Layer 4 of a small transformer language model trained on English Wikipedia (10 layers, counted from 0, width 128).
A neuron's activation on a vector x is GELU(weights . x), where the dot is the dot product.

Input weights of the MLP neurons that the questions are about. A number n stands for n times 0.013.
n25: -5 11 -19 -39 -16 1 -11 -13 -6 -15 10 26 10 15 -14 -28 9 -31 25 1 4 -2 -7 -19 4 -46 6 14 -48 14 4 7 25 -13 38 -7 19 24 8 11 32 21 -1 -1 1 27 58 -28 12 -27 1 -14 -1 -15 -38 -4 1 23 23 33 1 9 35 -1 0 13 -3 -6 11 -13 -6 -20 4 14 39 -44 -30 4 -19 -12 -38 -23 16 1 -1 0 -24 -16 -4 -2 13 -34 30 1 -1 29 4 5 1 23 -22 -12 -9 1 19 -17 30 -30 16 -32 0 -17 -7 7 -23 -14 51 21 13 17 -9 8 7 18 9 -18 -38 28
n97: 22 2 -21 3 13 16 -17 5 22 9 -17 -10 -26 -1 -50 -3 14 -36 -2 -20 -14 -1 40 11 14 11 -6 27 5 -25 12 -1 -9 -9 -23 18 16 -6 11 10 2 -34 23 13 18 15 -9 8 -33 4 -13 -4 19 16 -18 -6 0 -22 -5 30 -46 -5 22 11 -2 36 14 6 19 5 4 12 -1 19 -20 -12 -3 -16 -1 19 31 2 -17 23 12 6 19 -5 -4 -17 33 -36 -9 -30 -18 -22 -7 24 23 10 -15 -14 33 -6 7 -5 -11 17 -21 -10 4 -29 -22 -14 3 -14 -9 7 4 -7 10 44 7 2 -31 -20 -5 -14
n168: -17 -13 -4 13 9 11 17 -1 31 -19 0 -44 -5 1 27 4 19 -2 16 6 -20 -17 -11 -10 -4 10 2 9 -1 21 2 54 3 15 17 -21 2 3 -9 4 -43 11 -34 -18 -12 10 14 -8 -2 -13 -19 27 -4 10 -20 -11 2 16 -13 15 6 -19 14 12 -3 2 -3 4 2 -42 -11 -17 -18 -31 15 1 0 3 19 1 11 -1 14 20 2 28 -28 -11 9 -35 -18 14 -7 11 22 -8 33 10 -18 6 15 11 35 -2 -1 -3 -15 31 -16 20 -25 -2 -12 -9 -11 -7 8 2 4 10 20 3 8 28 -27 12 -36 -30
n175: 18 -3 -54 -2 -11 34 -25 -8 -27 10 -16 6 -31 1 -4 -23 33 9 25 -24 8 14 -4 12 9 18 32 17 48 16 5 43 19 -17 25 17 10 -17 -4 9 6 18 -16 -12 -76 32 15 -1 17 -7 -21 -33 39 -10 20 14 -2 -18 -22 5 3 33 -11 10 -20 26 3 27 -11 -17 2 -2 -7 1 -18 14 4 -12 31 -9 -36 2 16 -27 -24 -3 3 -40 1 7 -1 -2 -5 6 10 4 12 15 -35 -11 10 24 -1 8 -3 13 15 -39 12 13 5 -6 1 -48 -8 -14 -31 -8 -17 -32 1 -7 -18 3 -28 18 26 6
n219: 14 19 -2 37 -24 16 -34 5 15 -4 -15 12 1 -13 38 30 12 -13 9 -7 14 34 -14 -21 42 -12 -16 11 -6 -13 -16 -7 7 3 4 -9 -22 3 1 6 9 -4 -16 -10 -19 35 -14 7 10 -20 36 -15 -5 -5 -20 7 14 41 -11 16 9 0 35 -4 0 -6 15 4 -5 3 -6 23 -21 17 2 -6 -30 21 -3 27 -4 -14 6 -74 -8 9 -13 16 3 1 13 18 8 6 7 10 -18 26 16 4 -20 -23 3 -23 18 1 12 -26 34 -11 -27 -13 -39 21 9 -7 8 40 2 -30 -11 -1 3 -19 -32 -15 -23 -11
n242: 32 -3 -1 1 15 -2 -10 -15 20 1 -14 -2 32 -31 8 -21 20 39 28 21 31 1 3 1 1 16 8 -20 2 1 11 15 33 3 2 -22 -14 -14 12 -27 9 -9 -20 16 -4 26 -10 -16 -50 -17 11 13 11 24 3 27 -11 0 -5 15 11 7 -23 14 20 -38 -15 -9 -10 20 25 3 28 3 -2 10 -13 0 -5 24 1 -25 -15 20 -4 35 -4 -43 1 14 -19 11 -27 14 -23 -7 1 -12 -9 4 -6 -24 -5 -22 -47 14 -22 -8 -8 -28 17 15 28 28 -28 23 -2 9 38 -9 30 -38 3 0 -28 -11 -43 -16
n261: -22 -25 9 2 -6 30 -11 33 -5 12 -27 -4 6 2 -10 -4 43 -5 6 -5 47 3 -2 -12 -11 -23 13 3 -10 -2 -5 -5 17 -20 7 16 10 -12 2 -7 21 15 -42 8 12 -11 1 3 -3 -8 5 -49 0 -8 11 -13 41 19 14 22 2 27 -4 4 38 43 30 -17 -23 -5 30 -6 19 -5 -19 5 -5 29 -24 -24 29 17 22 28 -33 27 8 -9 2 8 29 -8 1 -24 -18 9 -19 -11 4 -22 -23 -5 18 -28 -3 7 8 -19 -32 20 1 -13 -7 7 -33 -3 -20 -2 -13 10 -8 11 -7 -31 0 -34 16 -31
n262: -8 68 20 -18 9 8 -10 17 -19 -29 12 13 -1 -10 -13 -7 3 -10 -22 -42 43 -11 -6 7 -8 -4 -18 34 -6 31 7 23 -21 28 12 8 3 -25 -20 -20 -7 13 -1 13 8 -15 24 21 25 14 -23 -11 -27 4 3 -19 -38 49 -19 19 -13 -22 -17 12 4 -33 -24 32 -7 -14 -1 -40 -13 -1 14 10 15 13 -13 25 8 66 22 -39 -4 -3 4 15 34 10 -14 -14 10 1 -1 31 -10 1 -17 -8 16 -35 1 -5 20 1 22 4 20 20 25 -15 -2 -18 -44 12 -3 -5 -6 -14 23 -1 -4 -5 -9 -21 7 -12
n268: -9 17 28 -28 -9 28 38 -5 -5 -24 7 19 26 -33 -6 13 1 1 -15 7 26 -22 14 31 -25 -4 -30 2 7 -3 23 -13 -2 29 6 -5 -8 -27 -8 -3 12 -6 -1 35 9 -38 18 38 -18 -12 20 2 12 7 17 -31 10 -18 -14 24 -8 -7 -8 -6 9 3 3 -9 1 -4 14 -9 -22 1 -11 -19 -71 -8 -56 9 -43 -6 -10 -25 -16 5 12 -11 14 -6 -20 7 -32 5 10 6 14 22 2 -30 18 15 15 28 22 33 30 24 -23 -22 4 -4 -28 -32 -8 -17 -14 44 -25 5 1 24 -1 -11 38 92 22 -8
n285: 17 1 28 -32 6 -31 -36 -9 2 1 -1 -2 21 -2 -1 -20 -6 -10 -2 -15 3 -2 5 27 -23 -25 12 -4 -14 30 -19 7 13 21 22 8 -5 4 60 -3 -11 -4 -1 19 -24 3 12 -2 -7 13 -2 -29 -18 -7 52 21 -19 13 -12 -2 -17 19 1 -12 -17 -9 -6 0 21 -10 15 1 7 10 -2 44 18 -12 -2 9 -14 -1 18 15 31 15 10 11 -8 9 24 -20 -18 -25 -9 -12 25 -36 42 -15 -7 -25 -6 22 2 8 -35 2 -14 -5 -49 14 -26 18 -31 22 13 27 5 -11 -7 5 24 2 -7 -61 -9 14
n309: 22 -17 -4 2 9 25 25 -15 19 15 -13 -9 6 -4 -8 -3 -16 3 18 4 12 3 -20 -24 24 5 22 9 10 14 23 9 -32 22 2 -26 -6 -2 19 -2 4 9 4 7 -37 5 20 10 -4 -14 11 -16 19 1 7 24 2 -9 18 -7 33 -24 -9 6 4 -36 29 -13 6 -23 9 -15 -39 -3 -28 -33 16 -11 -32 8 8 -6 -5 3 4 23 5 14 -22 -2 7 8 -14 12 8 -31 21 -16 23 -6 6 -14 -5 12 -17 -51 7 5 -17 -28 -18 14 -27 -8 10 23 -11 -4 5 0 12 23 -17 -32 13 1 2 35
n361: 18 -1 15 -7 1 -10 21 -7 37 -12 -38 34 5 -25 -24 -21 -14 -28 -57 36 32 -5 -25 -21 -23 31 5 -39 4 20 3 -3 -27 0 0 -6 7 -5 16 -32 20 -8 23 -1 25 11 17 -14 2 -1 20 -20 -17 27 -11 26 -21 53 6 10 -24 22 -31 -18 -22 -11 -24 -24 1 -5 -13 1 -1 33 14 31 -16 10 -27 6 -14 28 -2 -7 -25 7 -22 6 -15 5 9 10 31 -19 7 11 24 -31 30 22 -29 1 -18 1 17 12 24 14 4 -67 21 -21 2 39 -20 10 28 10 24 -30 1 -20 -13 20 0 -26 3 37
n395: 19 1 9 20 -2 -9 26 2 -35 2 -5 -6 19 -3 33 24 -21 -36 -20 -31 9 3 9 -28 -44 -2 -3 26 -2 -34 -4 -3 1 -6 -21 -34 0 -8 27 5 -18 17 -6 33 32 -7 -12 42 -5 -14 -12 16 -11 15 -2 -35 20 -17 -22 19 5 27 -6 5 -13 12 -16 14 29 -2 -5 15 -3 10 2 -16 -14 5 -15 -8 12 29 18 28 -1 24 -9 -13 8 -20 -7 -1 13 -15 -19 -16 3 36 8 -14 -5 -21 15 22 17 10 53 -23 -13 -3 11 21 -20 10 4 -3 16 -7 -12 8 -6 -29 -10 16 -42 -45 9 14
n527: 13 13 -29 -17 -7 6 24 -2 8 -17 10 13 -28 5 -39 -9 -4 -15 42 23 -7 -25 -1 -22 2 -8 31 35 36 -18 -28 7 5 -20 -6 8 -21 -34 19 -20 -7 3 15 1 -6 8 -25 32 -28 0 7 12 1 0 -29 -14 14 11 14 15 20 24 3 19 -2 11 -41 -17 19 -5 -11 21 17 40 -5 -12 7 0 38 9 -4 26 -28 -28 -31 -1 35 4 6 25 34 -13 -19 -19 31 1 -10 -1 -13 16 -12 -14 10 -30 -3 22 -2 0 -24 -1 -5 3 -16 10 -10 -45 -9 18 -19 -9 18 8 0 -6 20 15 -24 -3
n551: -22 -8 -23 -21 5 -6 -3 -5 6 -29 16 20 -9 -18 -5 -20 4 -7 11 -8 7 -15 29 -23 -3 12 17 14 48 9 6 14 -17 23 -5 7 23 15 -9 31 -43 -18 19 -7 5 20 -10 36 -17 6 19 -10 31 -6 -9 3 13 -7 -40 8 23 -14 -10 -12 -15 -2 -19 21 -1 11 10 12 8 20 -18 -11 -17 -21 29 -7 25 -24 -10 27 3 8 2 -7 -1 -20 -12 6 -15 -10 36 -3 20 4 -15 4 -1 22 -7 7 17 -16 11 6 6 -7 24 -33 -25 -22 -51 -8 -2 5 -18 -19 -18 21 -5 21 14 -18 23 -18
n618: 38 -11 23 3 -29 -14 -7 21 -2 1 8 17 1 -6 39 3 17 11 -15 -18 37 -11 -16 -13 -8 32 9 1 1 16 -1 12 -14 3 -1 -11 -53 24 47 8 -44 1 -23 20 20 -25 -53 -29 -25 -17 -7 24 26 -18 17 -25 -78 21 -12 6 -39 -26 -13 14 -11 -12 17 -36 -25 28 3 32 -20 24 19 -11 -9 12 -10 33 9 4 18 11 -11 6 26 -24 -1 24 29 -28 1 23 22 11 42 -1 1 -21 -36 24 49 -13 -3 -34 4 -7 27 18 7 -1 12 -16 9 -28 41 40 -23 -34 -11 -20 -46 1 35 7 -20 -12
n660: -16 16 20 -19 -9 20 -4 15 9 29 4 23 0 29 0 10 -11 -15 -41 1 14 7 25 -47 -4 10 -21 3 21 -9 -15 12 25 -30 -2 -37 2 -1 -30 43 -4 24 -12 6 22 -21 -11 -19 23 -35 -46 -8 8 16 21 -35 8 26 45 26 15 -7 -13 22 -4 19 7 -29 -44 -6 7 -5 -36 -21 12 -36 -21 10 7 -7 -23 28 -11 20 -17 -6 31 22 -1 15 26 25 -9 8 -28 39 -25 8 1 -45 5 -21 1 30 13 -8 13 -5 29 -24 -29 10 23 3 2 1 -35 -16 1 -1 13 -10 2 -2 5 -20 10 -5

Each question shows a token from some text and the vector x that enters the MLP there. A number n stands for n times 0.04.

" b": -49 21 21 -1 -21 -10 -14 19 -36 -40 9 -22 22 21 22 37 -20 34 -27 6 1 22 17 -2 5 10 -5 -50 23 23 20 -19 5 -19 26 3 42 19 30 -14 11 -6 24 9 -5 51 26 2 3 30 5 12 -18 -28 -16 29 26 -57 -3 -45 -3 -2 -10 46 32 10 37 12 -3 -4 21 29 -24 8 -18 10 -9 -18 4 -9 17 -18 -28 40 -25 -17 -49 14 -21 47 11 -30 21 30 22 -28 -51 -19 -36 -11 21 -37 7 -58 -16 12 -8 -8 11 -4 -4 18 20 -54 -14 -31 38 -62 -40 5 0 -12 18 2 24 28 3 0
Which two neurons fire most, strongest first? n175, n261

"i": -15 57 18 8 2 -13 -31 16 -50 -38 8 27 4 30 7 32 -5 13 -29 19 -11 12 14 12 -15 38 -37 -35 26 34 -16 -38 21 -19 8 0 1 19 28 15 0 -22 24 -33 -13 44 23 13 6 25 24 -14 14 -11 -36 -4 -25 -66 -13 -33 -14 1 -16 14 32 -9 32 23 23 -19 -34 49 1 -42 -2 12 -39 -19 10 -7 -20 12 5 39 10 -17 -20 45 -42 24 16 -15 -12 9 7 -7 -7 -40 -6 12 14 -38 -25 10 -1 36 33 3 26 13 -12 40 15 -13 -9 -33 -49 -66 -24 22 11 -19 19 29 38 -6 -18 -2
Which three neurons fire most, strongest first? n660, n285, n175

".": -38 62 35 -24 8 3 -21 31 -52 -17 -17 -21 11 18 13 46 -30 33 -46 26 -25 16 14 -6 -1 16 -20 -47 26 29 -25 -8 -23 -7 35 -44 44 5 5 -16 7 -21 28 -24 -11 52 15 -16 -13 26 31 38 2 -11 -21 -9 -32 -32 -19 -38 -29 -9 -3 8 15 12 36 24 20 -7 -5 31 2 -19 -22 16 -24 -30 34 28 23 -28 -16 42 -3 -30 -62 18 8 9 34 -24 0 6 19 -31 -33 -31 -34 10 4 1 -3 6 -13 12 15 16 -9 14 0 40 25 9 -20 -20 1 -39 -18 6 16 -9 -12 39 24 39 -20 5
The neuron with the highest activation: n168

"ri": -44 36 36 -10 -11 15 -5 20 -40 -36 19 -25 -4 23 -6 45 20 20 -45 27 18 45 19 2 -6 39 -42 27 -13 14 -15 -2 40 -21 34 -14 19 15 17 -13 13 38 -2 -30 -27 33 5 11 -6 26 24 -8 14 -18 -6 25 7 -47 -16 -55 23 -18 4 0 27 30 55 5 7 -43 34 30 -14 -4 -28 38 -13 -22 1 10 -14 -20 0 17 2 -25 -62 -6 5 -5 16 -41 17 49 9 -13 -21 16 -4 -14 20 -10 8 -18 -36 19 2 -19 -17 26 -5 50 -22 -14 -32 -17 -32 -49 -24 14 -3 -22 14 -15 -6 28 -3 -44
Which two neurons fire most, strongest first? n175, n261

" also": -38 36 36 -9 -8 -8 7 -15 -43 -41 25 -36 0 13 39 8 -32 -1 -58 32 -13 32 23 -4 7 1 13 14 25 27 -24 -33 -17 8 4 -14 52 1 -4 -55 -19 -24 32 -50 -15 28 -1 13 13 12 12 6 -12 15 -40 27 13 -28 -19 -49 -16 28 16 8 32 16 60 -8 -8 -27 -15 41 -25 -12 -3 -13 -3 -15 -6 22 28 8 -14 21 -4 -1 -23 44 -17 41 41 -36 9 18 -13 10 -49 14 4 -17 19 -14 -16 -5 -17 -3 15 7 23 -3 14 29 10 10 -35 -47 12 -59 -36 31 0 -14 33 -6 29 23 13 -14
The neuron with the highest activation: n660

"ne": -26 16 5 -28 13 9 -25 10 -53 -6 6 -25 2 58 43 38 -28 11 -50 12 -28 36 -1 12 35 20 -15 -11 5 20 -18 -34 -26 10 -12 -14 22 2 28 -56 7 -11 26 -7 -12 3 9 -17 -12 7 53 -5 -3 12 -52 5 -32 -35 34 -49 20 4 -2 -1 18 12 28 0 21 -15 -12 7 6 -11 -9 46 -4 -24 14 22 61 -15 -8 17 12 -8 -9 51 8 5 15 -8 4 19 12 -25 -52 -50 -19 19 16 -19 -1 -10 -22 -8 33 22 17 10 -19 -1 31 -23 -9 -60 -16 -65 -18 19 49 -3 26 13 11 6 -19 11
The neuron with the highest activation: n309

"op": -14 22 15 5 -11 -1 2 2 -49 -22 -3 -36 3 18 -5 31 3 17 -27 -10 15 29 27 -13 -38 12 -27 -7 -15 4 -28 1 22 4 47 -6 26 23 21 -21 22 7 7 -14 -18 42 17 -2 -9 20 42 12 28 1 -25 10 -29 -39 -18 -46 20 -5 -21 41 20 -1 31 13 30 -29 32 65 -30 8 -42 15 -36 -22 16 28 11 3 -16 50 -11 -39 -36 22 -15 14 28 -42 4 61 24 -16 -24 11 -33 -6 53 -45 -13 -8 -52 22 -3 -3 -18 -13 -1 17 20 -10 -42 -12 -27 -31 -42 -8 -19 15 38 -6 22 20 -3 1
The most active neuron and its activation: n175, at about 2.2

"on": -33 44 12 -4 0 -19 -1 26 9 -23 -3 -18 -6 -11 7 67 -14 -1 -18 17 12 1 4 34 5 49 -31 -26 -24 9 -12 -18 -18 -14 15 -36 13 29 38 -55 21 0 33 -9 2 10 15 -19 11 31 11 -5 11 -12 1 9 -13 -33 29 -23 -19 -7 -11 28 25 43 11 2 52 -14 4 9 15 -68 -36 10 -36 -29 21 10 7 1 -22 18 13 6 -19 33 17 44 28 -43 6 -9 0 -16 -27 -24 11 -1 19 -35 -5 -50 13 37 -14 6 31 33 -33 44 32 -7 -38 -36 -35 -43 -40 -2 -8 -9 3 -22 47 31 -29 -2
Which three neurons fire most, strongest first? n285, n268, n527

"iz": -35 9 26 -19 -9 -5 -19 31 -37 -34 10 -35 -2 8 7 51 5 -15 -36 -21 -20 47 -16 -1 13 26 -47 -16 10 40 -3 -13 12 -29 -2 -11 14 11 28 -56 13 -6 29 -9 20 45 -3 -18 -24 12 39 -2 19 -33 -45 4 -18 -10 -11 -41 12 24 0 -1 11 13 20 -10 15 -19 -9 51 -12 6 2 7 -48 -6 41 15 13 -18 -30 2 10 -25 -49 65 18 15 14 -67 -21 27 27 -12 -27 -44 -4 10 53 -5 -35 -21 -17 29 2 29 26 28 -19 27 12 9 -4 -27 4 -36 20 29 13 -18 16 -6 21 -2 7 21
The neuron with the highest activation: n219

"ic": 8 -2 -3 -8 -18 17 -36 11 -25 -37 6 -24 11 47 27 7 -12 -10 -40 -4 -10 61 -21 -4 15 5 -56 -25 -25 33 -19 20 -3 1 27 -32 16 9 8 -14 -1 -14 33 -48 -8 10 2 -25 -39 21 27 13 21 22 -48 24 -4 -20 -19 -29 1 -11 -18 33 11 -10 51 5 42 -22 -19 27 21 -32 -34 18 -28 -37 27 9 12 -3 6 44 -27 -11 -29 28 0 17 -3 -64 18 48 16 -23 -17 -31 -24 2 32 -28 -21 -16 -2 5 30 -3 29 37 -11 41 40 -14 -21 11 7 -40 -7 -2 9 -3 16 -9 40 22 51 0
The neuron with the highest activation: n175

"g": -35 15 5 4 -3 -18 18 16 -47 -42 24 -8 19 -28 9 45 0 22 -26 10 -2 -2 3 6 -4 21 -32 -27 -23 35 -25 11 21 -31 39 -9 39 45 15 2 23 -26 19 -10 5 15 19 16 -35 26 19 5 5 10 -11 -3 10 -57 22 -56 -11 -6 -19 9 25 1 44 3 37 -36 16 37 -27 -32 6 1 9 -51 48 5 5 -1 -25 8 -14 -1 -45 34 7 12 8 -35 -15 15 28 -12 -25 -29 -25 1 7 -59 11 -12 23 54 -13 -9 2 18 -16 9 36 -5 -53 -3 -14 -38 -29 2 10 -17 18 2 72 16 0 -21
The neuron with the highest activation: n268

"ver": -60 21 4 4 -13 -3 -27 12 -29 -15 24 -16 18 31 26 66 -48 -17 -37 39 -25 23 -17 15 -2 -37 -39 -6 4 28 -30 -4 -14 -19 4 -18 14 45 49 -40 8 -29 44 -5 7 15 3 13 -7 22 8 -19 -10 -24 -26 19 11 -25 26 -51 -14 -10 -2 17 18 13 37 11 18 -8 -9 12 21 -22 -12 20 3 -41 12 29 16 5 -22 1 18 -15 -40 20 5 31 29 -38 -26 40 1 -5 -33 -31 13 27 16 -18 -5 -71 -17 27 15 -5 17 7 -24 29 29 -4 -26 -16 39 -19 -44 23 14 -26 -10 26 32 9 -10 33
The neuron with the highest activation: n285

"k": -11 22 -4 -26 16 -6 4 -20 -27 -31 6 -30 -5 17 13 15 -33 25 -19 -5 -35 24 -11 29 37 23 -8 -5 -7 27 -24 26 -26 -6 14 -37 17 24 60 -54 -15 -32 26 -20 20 14 16 -15 -17 3 26 -11 -7 2 -47 7 0 -28 27 -13 29 32 -7 33 20 18 35 -7 35 -31 -2 41 -1 -43 3 3 -10 -41 15 0 22 -35 -25 21 -30 -29 6 51 35 30 30 -28 -12 4 30 -37 -11 -19 -8 9 25 -58 -6 -34 -25 -6 -8 16 11 25 -26 36 29 0 -24 -34 3 -48 -44 24 37 -12 13 2 46 30 -1 0
Which two neurons fire most, strongest first? n527, n309

" January": -3 1 25 21 -18 -21 -37 4 -62 -25 -10 -11 8 28 3 16 -38 23 -39 38 -8 44 27 0 -7 31 -17 -1 5 6 6 -7 -15 -11 16 -26 25 26 -10 -40 40 -39 39 -16 11 31 26 -20 -6 35 24 1 0 -6 -35 36 6 -38 26 -33 -7 -15 -7 -18 12 19 56 10 35 15 -15 31 12 -14 -8 21 -34 -25 -6 16 26 -44 13 52 -2 -17 -31 34 -16 30 3 -33 15 57 -2 -13 -38 2 -24 10 42 -25 24 -13 -14 8 -16 3 1 -7 -13 25 36 -10 -15 5 -9 -46 -51 13 -4 -35 20 -18 36 4 -41 -32
The neuron with the highest activation: n242

"ated": 0 19 -7 -27 -18 -8 -11 -5 -26 -27 1 -24 -2 5 44 16 -40 -15 -35 -2 -1 32 -9 34 -9 2 -42 -9 2 17 -22 -1 4 8 8 -37 43 8 11 -46 -3 -8 24 -31 -30 39 -3 18 -4 16 17 5 -25 -34 -19 2 -9 -19 9 -14 3 15 -24 19 26 11 53 4 -1 -16 -13 40 3 -37 -27 34 -30 -30 47 30 51 -11 4 31 -3 -11 -45 -2 1 43 9 -46 -11 27 33 -15 -27 -27 -30 7 69 3 -22 -7 11 19 -19 -17 33 32 13 35 16 -8 -21 4 0 -60 -35 -1 -3 -19 14 0 82 19 9 7
Which three neurons fire most, strongest first? n175, n551, n262

" Sc": -2 -25 24 17 -36 1 6 15 -66 -28 1 -19 -4 27 -1 9 -9 17 -38 12 3 28 -9 -6 1 53 -11 -39 19 17 10 -2 -1 -18 8 2 39 -3 1 -26 5 -20 17 -11 3 76 34 6 -28 10 20 13 24 -17 -36 14 -1 -32 -11 -9 23 5 15 4 14 3 63 -9 6 15 -18 52 -3 -40 -21 17 -49 -33 8 -5 -8 -24 -11 20 11 -17 -44 62 -4 11 16 -25 33 21 27 -14 -38 -21 -26 -5 23 -47 7 -49 -29 34 21 4 -4 24 0 8 36 -15 -33 -29 5 -41 -43 29 6 -29 4 21 16 41 16 -9
The neuron with the highest activation: n175

"es": 10 37 14 -47 16 -19 -25 -22 -20 -35 -19 -17 6 13 17 21 -22 -12 -52 -9 8 30 -45 24 19 38 -30 -8 29 37 -13 -3 -28 2 17 -33 50 -8 35 -48 9 -22 27 -43 -3 17 11 11 11 18 24 -3 -22 -19 -16 3 13 -43 24 -11 -8 -9 0 7 17 20 57 7 12 -19 -33 33 7 2 1 -5 -11 -70 29 30 23 12 -6 39 -1 -18 -37 10 4 47 9 -34 -7 16 16 -12 -10 -27 -30 3 27 -19 -22 -39 13 34 -1 5 -7 40 -26 21 15 -4 -39 11 14 -50 -20 15 13 -35 -1 -5 43 57 0 -2
The neuron with the highest activation: n262

"az": 0 32 15 15 -11 -24 -8 15 -31 -14 -10 -15 2 26 32 36 1 4 -23 25 -5 15 6 -17 12 22 -14 -11 -21 37 -20 -17 11 -23 9 -6 46 9 18 -38 10 -37 29 -41 2 20 12 -17 -27 16 32 -17 4 -8 -48 7 -5 -36 -12 -21 -5 26 4 -4 14 1 45 8 27 -20 -36 38 12 9 22 31 -42 -28 57 36 1 -20 -9 0 -3 -42 -39 63 0 40 28 -55 -18 52 32 -25 -8 -29 -3 23 9 -35 -34 -35 -15 13 11 37 28 -4 -26 39 12 -10 -29 -21 2 -70 -17 6 19 -8 13 -18 19 -6 -7 4
Which three neurons fire most, strongest first? n219, n527, n361

"ct": -23 18 62 9 0 -25 -3 -16 0 -20 -2 -9 36 35 45 40 -20 -27 -8 39 0 36 -18 4 18 20 -34 -36 17 39 -34 3 -6 -9 -6 -35 19 25 2 -53 36 -36 17 -20 -4 27 21 10 -15 0 37 3 -13 2 -21 -7 16 -39 11 -11 -9 -5 -22 -25 45 5 48 29 9 -34 -31 23 19 -20 16 -8 -32 -40 8 9 22 -20 15 16 -25 -7 -17 41 -10 20 19 -67 15 22 16 -2 -5 -18 -11 20 25 -21 -38 -35 -21 -8 2 -17 30 40 -34 20 6 11 -15 -32 4 -41 -53 -7 -19 -5 42 -10 45 17 3 1
The neuron with the highest activation: n219

"om": -49 26 55 -9 20 -3 6 9 -54 -17 15 -18 8 23 25 32 -1 18 -41 14 -37 39 -4 -25 -37 45 -34 -3 11 1 -46 -17 -16 0 9 -41 55 -4 28 0 10 -7 21 -35 -25 11 16 18 -37 39 7 -26 -11 15 -23 24 -15 -38 -4 -19 -6 -3 -6 -19 6 -9 64 12 32 9 22 19 -10 -18 -6 11 -29 -8 7 3 24 -8 -30 7 3 -19 -43 34 5 10 43 -41 27 19 49 2 -4 9 -24 8 22 -32 -13 -16 -25 23 25 26 -1 4 -15 44 21 -43 -17 -46 -39 -26 -14 24 24 2 14 -11 39 15 -21 -10
The most active neuron and its activation: n268, at about 1.9

" S": -42 16 33 -1 -11 -7 -24 17 -60 -20 -9 -22 16 4 37 40 5 35 -40 17 -20 46 28 8 -31 21 -41 -23 27 9 2 -17 -14 -7 18 2 42 6 11 -41 34 -38 3 -20 -24 69 32 -11 -33 20 20 -8 -4 -4 -29 -5 6 -28 29 -19 -11 -2 6 23 6 15 55 9 10 7 -12 12 -10 -4 -33 11 -53 -23 11 -9 8 -4 -17 43 -3 -3 -50 36 -1 38 17 -41 17 40 -1 0 -28 -50 -8 1 20 -24 2 -38 -43 22 -6 8 4 29 -17 26 18 -9 -25 4 10 -55 -17 41 -11 3 -2 15 18 21 -9 14
Which two neurons fire most, strongest first? n261, n242

"s": -12 20 26 -42 -12 -48 3 -7 -53 -22 9 12 16 4 27 32 -14 -2 -12 48 -40 48 34 13 8 29 -43 -27 12 17 -2 -31 9 5 21 1 44 -5 25 -61 47 -22 17 -30 -9 30 20 3 4 19 9 1 -10 -2 -53 14 -15 -24 17 -23 -27 -3 11 1 18 -1 66 22 30 -4 -8 14 -25 5 -5 -14 -28 -16 21 -11 10 0 -18 46 -32 -19 -74 21 0 12 41 -34 24 16 -12 2 -19 -16 -17 -10 35 -3 -1 13 -36 15 4 17 18 32 -38 13 32 -29 -15 6 -22 -43 -19 12 -4 -18 -16 1 34 38 -1 -13
Which two neurons fire most, strongest first? n268, n25

"ag": -2 -2 12 0 2 -3 -29 17 -61 -2 9 -37 -8 -6 4 46 14 1 -26 -6 -1 47 9 -40 14 10 -16 3 -9 24 -7 -7 -23 -10 -8 -31 31 43 0 -11 3 -6 50 -16 0 19 56 6 7 6 23 -4 38 -3 -44 30 -7 -40 -6 -54 -25 -11 -24 54 -26 34 46 -5 -20 -24 11 16 -11 -32 -21 18 -20 -11 21 9 9 -13 -2 23 -34 12 -42 18 35 8 25 -52 14 46 38 -34 -28 -19 -14 3 26 -27 -16 -14 -21 16 10 0 17 6 -21 44 8 -19 -36 -8 4 -65 -31 22 3 -5 45 1 31 33 6 17
Which two neurons fire most, strongest first? n175, n309

"ition": -21 22 36 -6 -4 -9 -33 -12 -35 -28 2 6 8 10 7 40 -31 5 -14 39 -37 9 -12 18 24 -4 -37 -15 -3 43 -19 -11 -8 -32 37 -25 5 49 28 -55 20 10 13 -18 -12 13 41 -2 -19 17 2 -15 -23 -6 -29 20 12 -11 15 -25 0 8 -5 -32 19 10 56 10 34 -31 -29 25 38 -5 -28 6 -13 -17 12 11 10 -18 -8 -3 -10 -22 -35 30 -33 -3 27 -51 -1 73 13 3 -7 -5 -11 36 22 -20 -17 -46 -6 44 9 2 3 26 -31 25 27 -18 -17 -39 29 -7 -37 -16 12 -32 25 -2 73 24 -13 -17
The neuron with the highest activation: n25

"ate": -2 23 -5 10 -13 -20 -28 1 -14 -32 10 9 4 31 44 26 -29 -29 -40 22 23 78 -1 8 8 18 -39 -48 -11 44 -21 -15 -22 -11 23 -33 35 15 -18 -33 -16 -7 27 -11 -3 70 36 -15 -1 -4 48 11 3 2 -56 5 3 -21 16 -22 -7 5 -42 10 18 9 19 -1 10 -42 -42 33 -14 -28 -2 27 -44 -38 -3 9 36 -8 -8 -3 9 -14 -30 22 -17 6 22 -15 0 47 25 -19 -31 0 -13 19 25 -31 5 -19 6 38 1 -28 30 18 -3 32 36 23 -33 -25 9 -29 -18 3 2 5 17 -36 35 -20 12 7
The most active neuron and its activation: n219, at about 4.6

"\n": -20 35 25 -10 -10 -22 -10 7 -72 -8 -3 -6 2 54 19 17 -15 -8 -27 27 -11 29 17 6 -11 -6 -19 -21 16 21 -17 0 -36 -12 22 -22 12 29 12 -45 8 -23 29 -32 -7 29 22 22 -11 27 27 30 -14 8 -27 -4 -21 -46 30 -19 15 -1 21 29 12 8 50 -8 10 -9 -18 33 -39 -25 -29 11 -55 -29 0 7 12 -10 -3 29 -32 -4 -46 32 -8 31 28 -45 20 30 33 -27 -38 -6 3 10 1 1 -3 -50 6 -7 28 14 7 20 12 21 10 6 -20 -22 24 -65 -26 -1 13 -2 12 40 55 32 -25 -42
The neuron with the highest activation: n25

"c": -3 20 22 -37 -10 4 -15 15 -40 -18 -15 -6 -1 40 25 22 2 15 -54 -8 -19 48 -7 -6 14 32 -4 -7 -14 16 -23 11 26 -26 4 -35 12 40 10 -27 23 -40 43 -57 -8 37 4 19 -30 13 10 -15 28 -20 -30 -11 6 -57 21 -27 -1 1 2 4 24 30 35 24 34 -2 -23 25 -6 -26 11 21 -58 -64 21 21 31 -1 -2 39 -23 -16 -32 54 8 1 16 -50 18 19 25 -16 -37 -38 -18 -4 21 -19 -4 -22 -6 20 -7 8 18 13 10 16 40 -3 -29 -10 -26 -21 -28 28 20 -31 30 -16 24 9 19 -14
The neuron with the highest activation: n97